Layer 2 of a small transformer language model trained on English Wikipedia (9 layers, counted from 0, width 96).
A neuron adds its activation times its output weights to the MLP's output. To switch it off is to set its activation to zero at one token and run the rest of the model.

Output weights of the MLP neurons that the questions are about. A number n stands for n times 0.0039.
n1: -24 -3 1 35 23 -30 -75 24 63 -1 34 8 1 -5 -21 -13 -6 30 32 33 -25 42 -11 30 -12 -44 13 27 4 -9 35 3 -24 -35 -22 -10 -1 12 -11 -5 14 0 40 -32 -17 -15 -35 22 22 -16 15 -34 -19 -31 -11 -35 -10 -14 4 -10 13 -5 -3 13 24 22 -12 -23 -27 -23 1 19 -13 9 19 18 -6 -8 50 -15 7 -32 -12 4 50 -7 8 6 -39 -28 -19 15 15 -13 30 12
n21: 37 9 22 -6 -1 -12 -29 17 -5 9 -15 -11 21 -13 24 13 4 10 28 -27 45 -18 -32 16 12 -29 -29 -22 -12 23 -22 11 14 12 15 4 10 4 -12 -32 0 23 -14 -10 -1 -4 -3 -29 13 -15 31 -3 10 -33 -22 -11 -12 -36 6 -4 -17 13 -6 13 -21 -39 1 -11 21 21 22 -12 -9 21 -29 -9 13 -1 -5 7 26 -7 19 30 28 -18 -26 31 -42 3 -14 -10 24 17 -7 11
n72: 2 -21 -42 -14 -14 -16 26 -55 57 -24 -17 34 -8 -34 -10 24 11 -31 40 1 -44 -6 -47 -26 -34 -14 20 -13 23 -17 -23 -1 20 -10 -48 -55 29 22 -34 -10 23 41 14 41 -40 3 10 -41 10 -12 12 -13 2 -9 -18 6 -22 13 -11 -18 -62 7 37 4 -15 1 -38 -44 34 49 5 20 31 24 -14 44 -4 31 -2 -10 -2 23 25 -4 13 19 13 10 44 2 6 9 31 32 -29 -16
n76: -48 -26 -25 -5 67 -2 -13 42 18 -20 32 1 -13 23 66 15 1 -16 -18 26 -52 34 -34 55 -26 -33 13 -3 30 -1 -25 -73 -37 -11 -13 2 9 -35 -16 65 15 6 27 -18 -22 31 -17 3 5 6 4 2 4 -57 22 12 65 -47 -37 -17 -12 -3 -8 -9 70 24 12 11 31 -8 -3 1 26 -23 40 -51 49 4 51 52 -32 -39 -5 -66 -45 -2 4 -10 -15 1 9 -43 12 9 5 -24
n115: -9 -10 51 39 1 -28 3 26 5 52 17 1 13 -26 9 15 10 -4 -5 76 -12 17 2 -61 -44 24 10 -7 19 -16 -11 -1 -12 -24 -38 7 -1 -22 -37 -2 35 -7 8 10 4 -3 -13 -5 -2 -10 1 -11 71 -47 1 -1 -10 -30 31 34 2 -14 6 22 -18 -17 -5 -21 -7 23 3 2 -1 -11 62 23 -10 1 -12 -24 -19 -17 -12 -40 14 21 -14 -13 -24 35 10 -53 -19 -39 -10 20
n138: -32 -8 -27 -6 12 3 -2 -12 28 -9 -30 -7 -14 14 -7 25 2 16 15 44 10 -23 -18 -18 5 -9 12 -3 -11 -8 12 18 -2 1 -18 1 42 -26 -8 -20 -16 7 -17 8 2 31 -37 -22 -13 1 34 1 49 -24 13 -18 10 8 17 -1 17 -9 6 14 24 12 25 9 -46 -1 -4 -4 34 2 -16 -51 6 8 2 -33 1 -13 13 10 -13 0 -14 -6 -21 -11 2 -13 -5 -22 43 -6
n158: 95 12 15 9 -5 12 5 -20 -17 -3 38 8 -4 -26 0 -36 1 -10 9 -20 -22 9 7 -6 -13 27 -2 -43 34 13 8 -11 21 6 -70 11 -17 34 -22 -8 21 -4 2 -35 19 -19 -5 -26 -23 -7 -8 36 -6 15 -18 -12 24 11 33 -43 12 42 -28 29 31 -11 12 -6 33 23 6 -49 11 10 9 3 1 -42 -47 -14 -47 -22 6 14 31 -4 -7 -30 21 55 -50 -12 13 -25 56 7
n159: 10 -13 33 -1 11 -49 -19 21 -24 17 -29 -4 26 -26 -14 13 -11 16 -34 -7 50 -3 -4 24 -32 -1 11 -30 -6 -5 -23 17 -38 12 -3 -4 -16 29 -32 -1 21 2 21 19 25 14 -19 17 -34 -39 -1 10 13 -51 16 22 -15 -43 60 -18 19 8 15 13 -23 41 -1 7 3 18 -14 10 -26 -3 49 7 -16 -40 -12 36 23 -33 8 -3 -18 -22 -19 23 14 -4 23 1 -43 -9 7 -5
n177: -16 -13 14 1 -7 24 74 -11 15 48 18 7 -5 19 -31 -47 1 14 4 17 6 -14 -9 6 19 -25 9 -15 32 16 1 -14 -2 12 -27 17 34 6 -17 25 23 3 -9 -5 23 -43 -14 -52 -13 23 9 11 -1 -3 -8 -22 11 0 18 -21 -22 20 -6 6 -15 -10 -8 45 23 -14 -58 -46 -7 -8 -43 1 -4 15 39 -19 8 36 27 -47 3 29 -10 20 3 8 30 -49 1 -21 7 -24
n206: 29 5 12 11 -30 10 -40 9 -3 -22 -16 -19 18 9 15 7 4 46 28 -3 -7 22 -34 -15 -6 -28 6 -25 -1 -7 13 -2 17 18 -13 22 34 21 -2 25 3 -26 -18 -32 29 -31 -8 26 -5 28 -5 -10 -28 -15 14 29 -28 -15 2 -4 -21 2 -4 28 -23 16 7 5 22 -9 -2 3 -11 4 -17 -61 29 -11 1 -13 -34 26 3 -2 4 -27 -32 8 25 10 10 47 -57 21 18 -29
n215: 3 -4 24 0 -12 -5 16 -22 -2 32 -28 19 0 -43 33 -40 3 6 6 16 23 -10 -7 7 -49 32 0 -18 -1 -1 -12 -22 -37 25 -27 -10 22 44 -16 33 -5 5 19 -14 -28 20 -49 -8 -27 -9 5 -3 -20 -27 3 20 0 7 -10 -19 27 -6 33 13 4 -11 -10 12 30 42 -15 -33 4 2 36 8 17 11 17 1 42 1 -21 -42 -2 -9 -7 3 10 -35 46 -19 -3 -31 18 -9
n258: 22 1 -15 -43 -1 35 34 51 3 -19 -69 -8 2 -52 -28 13 -18 55 1 -18 -59 -49 58 54 32 28 -22 19 -7 -27 -9 -28 9 68 -53 8 0 1 -35 46 -5 16 11 16 22 -1 -48 33 -31 -35 -79 -20 -17 -31 -20 -12 -10 10 -32 15 5 40 -3 3 -7 40 49 -1 -8 -6 -2 0 47 -54 27 46 -8 10 -21 -19 26 -3 -18 41 51 28 -41 10 -13 64 19 -9 4 -15 -21 40
n276: -4 19 -46 -15 12 16 -28 27 19 16 27 -22 -10 13 -7 44 65 25 -21 -16 25 7 -12 -12 -8 -2 -15 4 2 -47 -7 15 -43 -6 28 -17 31 0 -20 17 -21 -36 -1 4 30 -6 -36 -8 -16 -3 -20 -16 -29 -8 -15 -4 24 -7 37 0 21 31 23 18 -15 -10 33 -51 -20 6 -12 10 -16 30 44 16 -63 7 -9 -1 -24 16 -5 -30 33 -3 14 7 36 35 5 -25 -5 -14 -12 17
n300: -15 7 24 11 -13 -48 -23 -11 5 20 -58 -2 -18 38 -6 21 -8 14 6 13 67 -49 25 -10 -12 -22 -13 -18 10 15 17 28 -30 55 0 1 24 -30 -27 -3 -15 -11 23 -24 28 48 -21 4 16 61 -47 -12 -12 32 -7 74 -32 -5 37 8 -5 -26 30 7 -9 23 34 12 15 -36 -13 -61 23 -6 -37 -29 -4 -24 13 19 -7 11 6 -43 -6 -9 6 -15 -20 13 21 41 -58 10 28 -11
n335: 8 38 14 -8 36 -30 38 22 -45 -3 8 -1 -12 -27 -24 28 42 -30 59 33 -10 19 -40 32 13 -32 -19 -29 -40 16 13 17 -19 16 -1 -18 11 19 12 -22 73 48 -31 22 -14 44 -55 21 39 -9 28 23 13 -29 -45 28 -16 -31 -4 -41 -16 35 -27 60 66 15 -2 -5 -23 3 21 -27 -15 45 18 -3 -21 -46 -1 9 3 35 -36 -21 -56 18 7 21 -43 -23 -9 -26 33 -57 4 -23
n380: -27 -33 -35 13 23 -15 12 18 26 -8 34 -41 -13 16 15 64 21 19 11 19 -3 14 -22 -27 -3 -4 -2 2 -1 -17 -4 -3 3 -22 34 8 -23 -21 15 -33 7 -5 -8 20 21 -24 -13 -44 -16 11 53 1 -24 -18 36 -4 18 -7 -61 15 -32 95 -33 10 23 16 5 -14 15 -43 -29 13 -49 27 10 28 12 20 31 -16 -32 -13 -26 -32 13 -51 2 41 47 9 38 -31 1 -30 54 12

Each question names a token from some text and the token that comes next. It shows the activations a of the neurons there, in the order above. A number n stands for n times 0.014.

Then comes g, the gradient of the next token's log-probability with respect to the MLP's output, scaled to length 1. A neuron's effect is roughly proportional to its activation times (output weights . g). A number n stands for n times 0.006.

" back", then "ing"
a: -12 -10 -10 -10 -3 -11 -1 64 -1 -11 -11 -4 -8 -8 -12 -6
g: 5 11 -1 -12 -14 -2 16 0 -1 4 -1 -2 -1 6 35 9 24 -28 -8 -10 22 10 -11 -5 30 -22 -5 1 4 15 -10 -6 28 12 15 16 -12 -7 -79 -9 -10 24 -15 10 39 -2 9 12 -9 13 -5 5 -25 -2 30 26 -13 -24 -3 -12 11 -27 1 -13 22 -2 -9 -15 -2 -13 2 -2 -16 -11 28 15 0 5 -11 -11 17 -19 9 31 4 2 11 -1 -1 -14 22 -23 -11 -3 -21 -19
Which neuron, switched off, lowers the next token's probability most? n159

" H", then "ass"
a: -1 -12 -8 0 -12 -7 -3 -2 -3 -12 -10 -1 -8 -11 -6 88
g: 3 3 -23 25 14 -16 -7 9 17 1 -12 -4 -15 8 -38 6 -19 -9 -9 -10 -7 3 1 -16 7 -2 10 -4 4 3 20 25 -6 16 -10 -13 31 11 64 -15 2 3 -4 26 -24 11 11 26 -2 -25 -37 5 -6 7 17 3 -4 5 10 12 -19 0 -19 31 22 -22 12 -9 16 28 16 -18 13 2 0 -21 14 -54 -21 -2 -27 1 5 -10 19 -4 11 10 -5 10 -11 -12 -8 -3 -9 -11
Which neuron, switched off, raises the next token's probability most? n380

" and", then " And"
a: -1 1 -4 -4 -12 39 -1 -6 -7 -8 -5 -7 -8 -12 -9 0
g: 1 23 -10 7 -29 0 17 9 14 -17 37 -3 -6 17 -13 15 11 12 2 -29 -1 7 0 -1 7 2 -14 -4 -8 -19 4 1 -2 -7 14 -26 -30 69 32 15 -4 -4 -19 10 12 -17 22 7 5 -19 -6 -31 -24 -23 23 -4 3 -3 -12 -36 -16 -10 11 -14 5 23 13 2 32 -23 23 6 -9 16 23 -21 3 -3 -12 -19 5 12 12 -9 16 -5 2 -21 6 -8 -9 24 3 -20 -8 -5
Which neuron, switched off, raises the next token's probability most? n138

" is", then " of"
a: -3 1 -6 -4 -9 76 -3 -10 -4 -4 -3 -12 -12 -4 -12 -6
g: 30 10 8 -6 -11 1 15 -4 -11 6 13 10 -5 -6 5 18 -12 24 16 -20 -2 0 -27 -9 -9 22 14 -6 10 5 -21 9 -18 7 7 23 -11 38 65 23 -22 2 -9 6 22 11 -17 -14 -35 -22 -10 -18 -2 8 5 15 -19 -31 -5 -29 1 -21 8 -17 -9 -29 10 9 -15 18 27 28 -5 -9 -2 -1 11 18 -11 -3 -5 -29 1 -8 13 11 15 1 0 15 0 1 -2 -33 7 -29
Which neuron, switched off, raises the next token's probability most? n138

"ö", then "k"
a: -8 -12 -12 -4 -3 19 -1 -7 -3 -2 -12 -6 34 -7 -8 4
g: -21 25 -12 9 8 -6 -6 0 2 -4 22 36 -45 -14 -5 -15 -1 9 -10 -10 24 -9 3 0 29 0 -8 28 -15 -14 3 -8 -31 -5 1 8 29 4 30 -30 16 -32 11 38 3 -26 -15 -1 -23 6 9 14 13 -9 -15 10 12 -19 8 1 -1 -14 1 -1 -14 -6 -3 12 -8 16 26 16 -21 1 6 12 0 17 -15 0 5 20 -16 -30 11 -51 39 1 4 4 14 3 -1 -11 -4 -15
Which neuron, switched off, lowers the next token's probability most? n276

"ural", then " –"
a: -11 -12 -4 -5 -4 9 -10 -6 5 -8 -12 -4 6 -1 -7 3
g: 8 25 -13 -4 -15 27 10 5 -17 -15 -13 17 10 30 0 -11 0 3 12 -5 3 0 0 -12 2 10 -52 5 8 2 -7 -4 27 -3 -16 10 -4 -32 -76 20 10 -11 -26 15 13 2 -14 -10 19 14 -8 -11 -13 -1 20 4 13 16 -11 -26 10 -16 27 -14 10 7 0 -1 20 4 -12 13 10 -27 -32 -10 -5 32 3 -13 22 -2 25 16 -6 7 -2 15 8 -3 -17 8 -9 0 -13 17
Which neuron, switched off, lowers the next token's probability most? n1

" different", then " gen"
a: -7 -12 -9 -8 -11 -12 56 6 11 0 -12 -5 -12 -2 -2 1
g: 43 -17 -24 -3 -11 -5 -8 30 -3 -18 0 14 -8 -24 11 -30 10 4 14 -10 20 13 -3 -12 8 5 12 -15 7 -7 12 9 -2 1 23 6 -12 5 -11 9 -8 12 -43 9 31 3 -37 -25 -29 -11 -11 26 0 19 -6 7 -43 -9 6 18 -8 17 -13 -1 19 -6 -3 15 -16 -13 -28 -2 7 15 7 22 15 4 5 26 -12 18 48 -8 6 3 18 -30 0 9 4 -18 -9 -22 -8 -6
Which neuron, switched off, lowers the next token's probability most? n158

"ab", then "al"
a: -12 -11 -12 -9 -8 -11 -10 -2 53 -3 -11 0 2 -5 -12 -3
g: 28 -12 -10 34 -30 27 -5 -4 14 -18 -9 -8 -4 23 32 1 -7 -7 -1 6 2 -20 -5 -12 2 9 11 7 -16 2 7 2 1 0 -11 -2 5 29 12 2 29 -2 32 -8 6 4 -4 -22 -47 -17 2 -11 16 -18 -38 20 -1 35 -3 -9 -23 -24 12 -11 7 -38 4 5 4 12 9 11 -15 18 -6 -31 -10 5 -6 4 -10 -8 10 -23 -5 45 10 15 25 10 11 -26 2 13 -15 -20
Which neuron, switched off, lowers the next token's probability most? n177

" G", then "ig"
a: 0 -11 -8 0 -12 9 -11 -1 -6 -12 -12 -2 -11 -12 -1 80
g: -18 -17 -6 3 -19 -9 -7 -23 -7 -21 14 4 -2 -27 -10 11 0 8 -13 -21 9 -15 -15 -9 15 -15 -5 -3 39 -10 -1 27 -9 31 -2 26 -11 -9 20 16 -47 -7 25 -9 46 21 -16 20 8 1 7 -1 -17 -11 33 -8 -33 -21 7 -9 14 15 6 -2 -9 -8 -4 3 33 12 11 -17 21 4 -26 2 5 6 14 -12 -36 -21 13 -4 -12 6 16 -5 17 9 3 -10 27 -17 12 23
Which neuron, switched off, lowers the next token's probability most? n380

" Sw", then "itz"
a: -1 -11 -12 -6 -12 34 -9 -6 -12 -7 -11 -3 -9 -12 -5 98
g: -9 12 9 -26 14 10 -2 -32 -26 -18 25 3 -17 -47 -11 10 2 15 -9 20 -3 7 -35 9 3 10 -2 1 5 13 5 15 8 -26 15 -6 -2 3 -35 -8 24 15 1 3 -37 14 22 -3 -23 24 -8 2 0 -28 4 0 6 -9 4 37 -11 7 5 11 -10 -15 -6 -5 -8 25 -16 -23 -6 11 20 22 44 14 20 16 -14 -6 -12 17 -31 -2 -16 21 -21 -16 13 0 4 -12 11 23
Which neuron, switched off, lowers the next token's probability most? n380

"-", then " "
a: -2 -12 -5 -6 -12 66 -1 -3 -2 -6 -6 -12 -10 -6 -12 4
g: -11 5 3 7 16 3 -27 16 14 -4 -23 -2 -12 -3 -39 3 -10 21 -3 -4 -12 0 15 -8 2 -1 43 -13 -3 -8 -2 -2 -14 11 -13 8 17 20 84 -11 -10 16 2 21 -17 24 16 5 -11 17 -19 -21 -3 24 -14 -9 -4 0 18 6 -1 -20 -26 -14 -5 12 18 -7 8 -8 14 -11 49 -29 -11 11 -10 2 4 3 -19 -6 -10 -13 -17 4 8 -18 -6 -5 -10 2 13 18 -12 -7
Which neuron, switched off, lowers the next token's probability most? n138

"3", then "."
a: -10 -5 19 0 -8 25 -1 -6 -3 -12 -7 -9 -10 -10 -7 -3
g: -7 -7 -3 -2 6 15 -23 4 -14 -2 -24 4 3 6 14 -18 8 6 20 -13 -7 -8 2 10 14 -2 -29 9 -14 6 -13 30 16 6 -26 -3 -6 -40 -79 -18 -13 13 -8 -16 -5 5 -6 -11 8 18 13 -2 12 6 3 18 -15 16 -9 -7 -6 5 -4 38 -22 9 3 3 -17 30 -13 15 -22 0 -19 19 34 -10 20 -16 22 11 31 17 12 -6 6 1 -20 12 -4 9 -11 28 8 -6
Which neuron, switched off, lowers the next token's probability most? n138